Layer 10 of a small transformer language model trained on English Wikipedia (13 layers, counted from 0, width 64).
A neuron adds its activation times its output weights to the MLP's output. To switch it off is to set its activation to zero at one token and run the rest of the model.
A neuron's activation on a vector x is GELU(weights . x + bias), where the dot is the dot product.

Input weights of the MLP neurons that the questions are about. A number n stands for n times 0.0053.
n4 (bias -0.127): 34 0 45 16 33 1 -4 39 -9 3 -6 -26 -7 15 22 -3 -1 3 -8 -8 -2 -42 -2 1 -15 3 18 43 -9 -15 17 -30 32 -14 -6 -43 9 -34 -8 -18 -25 -1 -67 -24 4 10 -8 16 20 -14 -13 15 30 21 4 44 33 24 -18 0 37 -23 -28 -45
n8 (bias -0.157): 30 30 -14 55 16 13 -1 -55 20 -14 -35 10 19 -33 -21 3 -6 50 29 -11 -47 -14 -38 11 -5 -11 -4 -7 53 -45 -9 34 42 -29 4 4 -13 -4 -43 -6 33 4 14 0 83 -12 -24 -17 -61 -50 -1 -10 25 -16 51 -32 -7 -19 27 8 -77 14 -33 23
n32 (bias -0.060): 16 12 -9 -52 56 -33 14 18 -13 10 -9 -4 -4 -12 -14 -46 37 38 15 -40 -3 15 18 57 -58 -16 42 -57 6 -4 25 -21 16 -20 -11 51 63 -17 -78 -36 -37 10 6 28 -17 21 26 -63 -12 -24 0 2 17 -21 24 35 24 38 -24 31 9 -5 -44 -11
n52 (bias -0.029): 36 0 5 43 -39 -2 28 -8 26 13 26 38 23 4 23 -1 21 -17 16 -20 -10 -17 -29 -2 -41 -29 -66 18 -26 24 -13 -34 27 6 3 -1 4 -34 -38 -3 -9 -14 -3 31 -30 -28 -35 13 43 -21 -10 -54 -1 26 9 -5 -8 48 19 32 23 12 -22 -4
n80 (bias 0.010): -9 -8 -41 -18 -45 25 -2 -49 10 43 -21 36 12 -5 2 2 9 -20 -21 60 8 18 41 24 20 16 -45 -1 -19 26 -14 30 -8 -11 4 10 5 9 44 -4 -4 -7 31 -30 -9 -22 9 -6 11 -49 -26 63 -11 18 -8 9 -16 22 -16 -7 3 8 21 2
n87 (bias -0.064): -26 -27 27 15 -7 5 -2 14 -18 8 -29 1 10 -33 -18 47 -4 15 46 -10 1 -57 24 -34 -17 12 35 22 -17 -37 37 -5 56 5 -5 -8 -28 26 -26 -22 34 5 1 -6 -13 22 37 -3 -19 -23 19 -40 90 17 -9 0 -23 -23 12 -19 -27 36 -24 5
n138 (bias -0.197): -13 19 -7 61 22 -16 57 7 1 36 -1 -78 11 7 -13 -33 20 8 11 17 20 31 50 12 -27 -25 -35 43 22 -17 -11 16 -2 -8 25 -33 -11 -59 -65 11 -20 -28 2 -17 58 -13 29 30 -25 29 -24 13 29 40 26 -64 -3 -25 -36 16 54 44 9 23
n152 (bias -0.060): 5 -6 30 -8 38 25 -46 9 -5 -15 0 5 19 -50 -7 81 4 -27 -53 -6 34 -44 -5 5 11 -9 -32 7 13 -2 23 95 41 -26 -3 -2 -12 -66 -33 15 14 -6 26 -40 -24 -8 -17 8 24 -19 -15 -3 9 -17 32 -53 -1 -14 -71 49 -8 -11 -26 49
n157 (bias -0.102): -13 -20 28 -1 52 -40 -16 -45 -13 -34 -6 58 0 -32 -11 -11 -6 47 10 -49 35 11 13 12 -1 3 -24 -10 13 3 -44 27 51 -51 25 -37 -19 21 4 62 18 -57 -3 -39 -6 -17 47 35 12 8 -18 13 -26 -5 -12 6 -20 17 3 -21 16 35 27 -10
n160 (bias -0.078): 13 10 16 -5 34 -5 15 -17 -23 -54 2 -48 9 -18 5 -26 50 11 16 -7 40 28 19 -21 -32 1 18 -41 4 47 -10 9 32 -25 -12 -82 -8 -23 -32 35 -42 20 19 33 27 0 20 -16 23 -24 -11 -39 46 60 23 15 34 -15 -40 8 -14 -49 33 8
n172 (bias -0.117): 18 -2 15 25 12 -24 -16 21 50 -3 1 32 47 -52 -4 -12 13 -13 -4 27 19 -24 40 -13 -1 23 -33 -51 7 30 21 -29 23 -14 1 -20 0 34 31 8 9 22 23 9 -28 -31 -55 -23 -28 16 10 -12 48 52 -35 5 -35 8 -5 42 17 -66 -10 -8
n187 (bias -0.046): 27 6 -65 -1 -12 -33 -19 47 11 -52 -2 28 30 -3 10 23 40 12 -5 -7 21 -25 27 18 -36 4 -60 49 -31 -14 16 26 -14 9 -12 -25 -11 6 -21 -33 -5 -12 -20 -16 -4 0 26 11 10 -17 8 -22 7 2 -8 25 -6 4 -2 -6 6 24 6 20
n208 (bias -0.073): -2 -9 12 53 18 1 -43 24 -11 22 -20 18 26 7 -13 -3 21 15 -75 12 24 -10 2 8 2 13 18 27 -29 1 24 75 19 0 -11 -38 -17 -1 -41 34 -21 0 -11 6 12 -42 -29 -25 24 -31 31 -25 3 36 -30 44 -1 -17 -3 10 -11 9 -24 -21
n223 (bias -0.095): 50 -22 47 2 15 -13 31 11 -52 -15 42 -23 -33 -24 3 14 35 -22 -21 16 45 -1 -4 33 -2 -22 -47 -26 61 -24 17 62 -9 -47 6 -19 17 -2 -36 2 4 56 -25 -20 36 25 -12 -7 15 5 30 -30 48 -16 20 14 -22 -11 -24 10 -59 -18 15 9
n282 (bias -0.063): 5 20 -5 23 -3 -15 62 9 -32 23 17 -16 -13 0 38 34 -67 41 -40 23 8 -1 -22 8 -20 6 68 -36 61 41 -5 -4 -22 33 0 1 -32 -42 -2 -10 -2 -27 20 -56 5 -11 50 6 -38 -2 -41 -17 -32 -29 -4 -10 -27 23 9 -1 19 5 -34 5
n286 (bias -0.103): 6 21 16 3 -14 14 21 -13 6 -23 20 1 11 -28 -42 -5 -57 -30 81 36 -20 23 -5 22 -11 -24 -22 7 -25 -32 23 15 25 17 -18 -20 -24 -11 2 -5 -21 3 17 33 7 23 -10 -5 38 -12 9 -11 15 -17 31 -41 34 12 12 -7 2 -57 4 2

Output weights of the MLP neurons that the questions are about. A number n stands for n times 0.01.
n4: -14 -41 18 -20 14 12 -31 5 -3 -3 -3 23 4 -23 1 -4 -25 -9 4 15 -11 43 31 -17 9 7 -29 -37 -7 31 22 21 -18 -28 -8 0 5 56 26 31 -8 -46 50 4 37 -14 -32 31 29 -18 -20 -16 -18 5 7 -28 11 51 -31 -31 -28 -4 9 14
n8: -12 -1 10 66 71 6 33 -24 -23 29 17 2 -52 7 -10 -24 4 18 13 -19 -47 0 -13 0 10 -25 -22 1 -3 17 55 16 28 -6 -37 -33 6 19 9 -30 19 -29 13 -19 -52 52 36 -2 5 34 -41 -27 -13 10 -27 -1 10 -19 -22 -2 -59 4 42 14
n32: -12 -39 2 12 52 -20 -20 20 13 -22 6 -73 4 -4 -42 18 17 4 -8 -11 -11 -19 15 -14 -9 -13 14 17 -48 38 -7 -28 8 -3 7 7 -25 2 38 23 -47 -12 17 17 50 -31 44 55 25 62 84 -35 -45 2 -10 -16 28 -62 12 -47 -28 36 -42 8
n52: -4 -34 -3 -19 -27 -6 -29 -6 -12 -5 -12 20 -17 -9 71 2 -17 18 8 -33 9 28 -12 34 17 -34 3 -41 -34 10 19 -28 -38 14 -31 -53 27 -11 25 10 18 34 18 6 -20 -8 20 7 -11 0 -6 16 0 -2 -2 25 24 -25 33 10 52 8 33 7
n80: 43 17 -28 14 31 6 9 37 9 -19 31 23 -2 -27 -29 14 16 18 23 -26 6 -59 2 -57 -2 -1 21 21 0 7 34 -24 -14 -29 25 -34 -8 -12 -30 -9 -23 -7 -16 18 27 -2 22 18 -9 16 26 -3 6 -15 14 -17 -21 -46 5 -3 45 -3 -25 -9
n87: 16 4 34 31 14 -66 20 -3 29 1 -64 -34 -26 -15 23 38 -6 9 59 -18 -14 -27 27 15 62 -32 -23 -36 29 3 0 32 -57 -28 -12 16 -1 -2 8 14 1 -29 -34 12 53 18 0 -14 -53 31 22 11 -68 7 -5 12 -5 24 -23 -50 40 26 -13 -10
n138: 6 -9 -5 -15 41 1 -31 22 0 -3 -19 -31 -37 20 -5 -5 18 70 -5 -9 26 -16 31 -11 -48 -23 -26 4 -18 -70 2 5 -70 17 0 48 -44 48 14 -16 -6 25 -9 14 19 45 -7 -11 -5 13 -16 27 23 -12 53 35 -54 -2 -47 -79 48 60 22 12
n152: -24 -9 -17 44 34 23 -31 1 -12 -25 13 -40 2 -20 74 30 18 27 -8 -11 13 5 -14 -14 -22 -3 38 27 1 -33 -3 -15 -7 -65 -20 -30 -21 -19 -31 29 59 44 17 33 4 1 -68 22 -1 -42 8 -6 5 72 -13 0 7 -58 -26 -5 47 40 9 -25
n157: 31 57 6 6 14 35 11 -11 7 -29 5 -21 -31 12 28 24 -8 -11 -29 20 -8 7 42 -55 -50 -15 -19 -2 -31 5 58 5 -29 -3 35 -37 33 -46 -2 -34 -39 -10 19 21 -44 -16 -19 1 -28 12 38 -33 -17 5 3 27 -6 -10 5 26 53 2 52 4
n160: 24 1 19 -78 49 13 -8 -30 -14 73 39 31 -67 -15 -36 13 30 40 -24 15 -5 23 -21 -28 21 1 -29 1 27 -23 2 -19 55 -31 -2 1 7 25 -23 23 7 -1 -8 -21 14 6 -17 -2 -12 -10 11 11 -35 4 -33 -3 -28 13 -7 -23 2 44 7 -5
n172: 14 -7 -4 2 -37 -9 -1 11 -33 28 11 -6 1 1 37 -7 -56 -46 -3 4 -50 39 -15 16 -7 -18 46 43 15 -8 1 -2 -12 17 -39 -17 -22 1 -5 23 13 27 31 17 11 -14 13 23 -9 33 5 18 -3 -41 8 2 7 -27 8 -14 -66 7 83 -17
n187: 0 33 -5 -8 2 -29 2 -27 3 16 -53 21 -27 -17 97 -14 -7 -5 8 -24 -29 57 -28 2 -23 1 -9 32 -1 17 -7 26 7 34 10 -12 16 -12 -12 -30 51 6 10 3 2 30 10 -15 -25 2 0 -5 -22 26 14 -5 16 -2 -64 15 -37 34 -23 -23
n208: -42 -19 23 -34 15 11 31 -17 9 -11 39 -2 30 -29 -15 -25 18 -11 13 7 -8 -10 -24 12 15 -6 44 9 -11 -3 -17 -1 7 13 56 12 24 27 12 -36 2 -5 -14 -69 -20 19 -1 11 -10 25 -31 7 17 -38 -1 -29 -38 28 -17 18 5 27 -6 18
n223: -14 -26 63 16 -63 -36 -20 11 4 24 10 23 -3 -11 -9 43 16 -21 -77 -16 -10 22 -21 -33 -30 -13 5 27 -30 18 -29 -49 22 -55 33 49 73 -8 4 -13 42 -19 63 5 5 -39 -28 50 -14 8 23 -8 -20 -10 7 5 -19 22 21 4 -36 17 -14 50
n282: 0 3 -37 8 -30 -17 -47 3 -13 16 -30 16 7 5 40 40 25 -37 -3 3 -19 -8 -36 -1 -22 -21 7 4 32 56 -10 19 19 -11 -6 1 -20 10 13 -19 -47 -26 16 23 -13 10 -21 -12 8 44 52 -11 -8 -15 29 -32 86 49 37 -62 18 12 -35 -32
n286: -33 19 30 -6 3 33 -10 -5 -19 61 -9 35 5 -8 11 -25 54 -1 -37 -27 -18 3 26 -12 7 26 23 -5 19 -25 -33 -38 -8 21 22 -52 -2 3 15 -23 8 55 18 0 46 -13 15 -1 -18 -24 -22 -1 7 13 -37 20 -25 -50 -28 -39 24 -4 6 10

Each question names a token from some text and the token that comes next. It shows the vector x that enters the MLP there. A number n stands for n times 0.053.

Then comes g, the gradient of the next token's log-probability with respect to the MLP's output, scaled to length 1. A neuron's effect is roughly proportional to its activation times (output weights . g). A number n stands for n times 0.0051.

"ut", then "st"
x: 4 -15 -10 28 -13 -5 0 -14 0 -10 -32 20 0 14 2 -15 -29 4 22 -17 -13 34 -35 14 22 -12 52 5 -29 -1 -41 21 -4 -21 -34 42 -5 2 13 29 36 -9 27 6 -37 4 16 33 27 -3 -7 12 -11 -6 -40 11 21 -24 -8 -24 0 -3 6 -18
g: 26 -2 16 6 44 6 -5 -29 -4 10 -9 -19 24 -12 11 28 -24 -5 7 17 -19 -3 7 -28 15 -2 -20 53 29 9 -46 30 -45 12 22 24 -4 -7 8 -48 -40 -12 20 20 3 3 -46 -12 -19 -46 23 -6 -17 35 0 7 16 12 -48 -27 -5 37 51 -20
Switching off which neuron hurts the next token most? n157

"h", then "ile"
x: -7 -19 -8 5 -38 29 -13 9 33 10 -18 -16 23 7 23 35 19 11 18 17 -8 23 -28 25 25 -9 26 4 -29 -11 -6 -1 -31 -38 7 11 4 -21 -33 -12 -6 11 4 -17 -26 -7 12 -12 14 55 -25 27 5 -4 -14 1 -11 -43 -51 -1 11 27 16 18
g: 19 -34 0 19 1 -5 -25 23 -23 -29 -59 17 -4 4 50 25 -19 -20 23 13 19 -48 21 15 -20 -27 -44 -10 -11 -41 -4 19 -16 -19 5 59 -36 17 -25 12 -17 12 4 -12 16 5 5 -18 13 -14 46 -16 21 21 30 -15 4 2 15 -7 53 -23 8 27
Switching off which neuron hurts the next token most? n138

" which", then " she"
x: 28 -12 -4 20 -30 13 3 5 26 -17 -12 -21 2 -10 39 10 -2 -3 37 -3 6 -14 -66 30 7 14 29 -19 -65 -14 13 -7 -31 -66 -3 0 18 10 5 -1 -4 27 13 10 -6 6 9 29 19 11 -12 3 -9 3 -32 5 9 -7 -22 -12 17 -29 14 17
g: 33 -37 -23 7 18 13 -9 5 2 -1 -4 -4 23 7 -36 6 -5 10 5 24 -33 25 22 30 9 -24 -20 19 -29 -26 39 -40 -10 -52 25 14 1 -31 -26 -21 -4 29 -28 -8 5 42 -21 -47 82 -2 -8 -5 18 19 16 4 32 32 8 -14 -11 -23 -18 -6
Which neuron, switched off, raises the next token's probability most? n286

" oper", then "ations"
x: 27 -26 17 9 -30 38 -7 22 26 -14 -3 -24 12 16 -1 -29 -24 12 15 25 -33 -13 -15 33 9 -20 16 1 -34 -3 -12 -38 -32 -36 -19 37 -33 45 14 -19 18 5 9 33 4 35 8 13 -12 -6 -38 -4 -15 6 -20 7 6 14 8 -28 8 21 -8 7
g: 43 -10 10 7 35 35 -24 -10 20 -19 -36 -6 94 -16 -20 7 14 24 -11 -19 -34 2 -7 -47 -1 2 0 -20 -6 -49 -28 -6 10 8 -12 11 -20 18 31 20 35 -19 -15 -11 -3 22 28 -13 10 -17 -3 -27 -54 27 21 14 8 -2 5 -1 22 -11 22 -28
Switching off which neuron hurts the next token most? n286

"and", then "ing"
x: -1 -25 26 -34 -45 -5 -5 17 11 -12 -11 21 -17 24 20 -1 -8 -22 13 22 -1 3 -13 9 17 18 48 9 -43 16 -30 -22 6 -49 -25 17 0 2 5 18 3 -16 32 38 3 11 29 -8 9 -11 -15 5 15 5 -28 -10 -1 -34 -35 -28 20 27 2 0
g: 51 -19 14 -18 24 -35 36 10 7 -2 3 20 19 -16 -8 -30 -27 -3 50 52 15 -11 4 -46 46 -47 -24 26 26 -36 6 -4 2 -19 9 -8 -37 1 18 28 7 -37 21 -29 16 -9 -19 0 33 -32 23 -6 -6 16 16 -27 -14 -22 -1 -35 -3 -12 34 6
Which two neurons, each switched off alone, lower its probability most, in order? n80, n87

"ar", then "ib"
x: -34 -5 -29 -26 -14 27 -32 1 -11 31 -35 -7 21 -11 13 18 8 18 4 22 -33 22 -11 38 7 -4 52 9 -35 -6 -15 15 -24 -6 22 28 3 -8 -4 7 -11 -38 15 -15 -24 -5 -2 -4 32 22 -17 21 9 -25 -15 25 19 -30 -34 -1 6 17 2 20
g: -12 -6 -23 33 0 47 23 49 -36 14 -8 -14 43 27 -16 5 32 -19 -23 1 35 -5 19 -20 -30 -12 16 2 -30 19 -34 -12 44 -28 0 -7 9 -32 -8 3 62 26 1 -20 -9 -10 -44 -48 2 -13 -3 -62 2 -13 4 10 20 19 8 15 7 -13 7 7
Switching off which neuron hurts the next token most? n152

"all", then " (M"
x: 4 -47 37 -26 -30 50 -29 -3 31 9 -6 0 4 25 25 -3 -12 6 15 19 -13 33 -46 -1 -2 -12 49 -24 -4 -20 -19 16 -22 -21 23 18 12 -14 -21 6 17 -14 -1 -16 -15 9 -7 6 10 22 -22 23 25 -18 -2 4 20 -34 -9 -13 0 25 -9 -11
g: -27 49 14 -16 -1 14 13 -4 16 -21 38 4 -28 16 7 -9 -4 16 16 -15 1 26 -21 -8 18 15 -1 -17 31 19 -7 -26 -24 64 -11 -61 3 -32 -14 -4 34 -21 -15 38 -35 -26 7 -15 9 -21 -1 -29 -36 15 9 56 5 -1 -22 -13 24 -25 -21 52
Switching off which neuron hurts the next token most? n223

"a", then " st"
x: -17 -23 -31 17 -39 42 -66 9 -13 14 -9 -24 -19 -9 15 14 23 -10 5 41 15 30 -25 29 -1 7 20 6 0 -21 -8 -21 -16 -21 -41 22 11 -6 12 -15 9 19 39 18 16 9 -12 24 24 -15 -13 12 -18 25 -20 18 7 -25 -26 7 -27 3 0 20
g: 18 21 0 46 -37 -7 4 -7 56 17 -10 42 -44 12 41 1 -4 1 40 -29 -13 -14 -2 -20 -17 32 -4 -8 -12 -20 27 -9 6 17 -27 -49 40 -1 21 3 -24 8 -11 15 -65 -26 15 -34 -35 -2 -11 18 -5 -30 -2 38 2 13 10 11 -20 5 34 -16
Which neuron, switched off, raises the next token's probability most? n208

"ad", then "u"
x: 31 -32 15 -21 -17 10 -27 -17 19 8 4 -3 -17 -19 54 -2 13 -14 19 11 -24 15 -39 49 22 -18 8 -23 -15 -9 -21 -9 21 -33 11 7 -21 8 14 -12 10 12 1 -36 11 5 -47 35 6 34 -17 -1 20 6 -3 19 1 -13 -2 -19 5 -25 30 14
g: -37 41 0 -64 20 -15 -3 42 2 11 16 -3 -15 2 -37 18 26 -17 6 54 -16 4 -16 14 -24 -1 21 -21 -14 44 2 7 15 -34 -18 7 22 -7 -63 0 41 -29 26 54 6 -1 -23 36 -32 -6 -10 5 8 -12 8 12 7 18 -6 1 -10 1 -31 -30
Switching off which neuron hurts the next token most? n223

" She", then " gr"
x: -17 -5 17 19 -12 7 -13 -2 33 7 -35 -28 18 -10 40 -6 21 -12 20 19 -26 -4 -56 37 10 -9 33 12 -42 -29 14 -11 -16 -56 4 6 -20 -3 12 -6 -30 12 9 -1 7 -10 14 33 11 28 -9 12 -23 -7 -38 10 17 18 -40 9 9 -10 12 22
g: -3 -15 5 -25 26 -48 -21 -14 46 14 18 20 4 -20 11 -12 31 -22 32 29 27 24 29 11 8 -35 -27 27 16 -14 -11 28 -21 -28 -15 3 -12 -7 5 8 19 -52 -18 -20 -29 -31 -40 31 -6 18 -10 3 -9 43 22 17 46 18 14 -61 -23 0 18 -18
Switching off which neuron hurts the next token most? n4

" fin", then "anc"
x: -1 -15 5 4 -11 17 -1 25 37 -4 5 0 1 -18 20 -4 15 -8 45 10 -41 -4 -30 32 -1 -32 12 16 -44 -7 -4 -24 -13 -48 6 22 -43 7 18 -1 20 -12 2 -1 5 49 -21 21 -2 -22 -23 8 -31 0 3 -13 7 -5 -1 -50 32 31 1 43
g: 43 -29 18 -36 8 -32 -18 15 28 2 2 22 15 -46 -15 -3 -37 51 -13 -43 30 -2 2 25 -11 -33 5 38 16 8 16 -39 10 -24 4 15 23 44 -13 37 19 10 -17 -11 -4 25 2 9 -1 -18 17 -1 -34 40 5 -23 13 0 6 1 7 -33 -33 -59
Which neuron, switched off, raises the next token's probability most? n286

" f", then "le"
x: 18 -17 -5 -40 0 26 -32 20 54 0 0 -13 19 14 18 -1 3 15 14 5 -6 -8 -13 12 -12 -6 26 -5 -67 25 -27 -24 6 -70 -26 36 8 12 -16 -26 14 24 16 1 14 2 10 -14 -3 5 -9 -16 -41 -1 6 -6 9 11 -16 -27 3 35 16 14
g: 41 -16 -62 11 4 -11 -7 -35 -17 -33 14 22 27 -10 -30 -20 -13 -58 3 47 -29 29 -21 -26 29 43 -2 -1 -22 22 6 -7 -16 31 8 3 25 1 -6 -28 15 -29 9 -18 6 3 -25 -26 4 50 39 46 -18 25 -4 19 -12 -4 14 16 -8 -17 26 -8
Switching off which neuron hurts the next token most? n152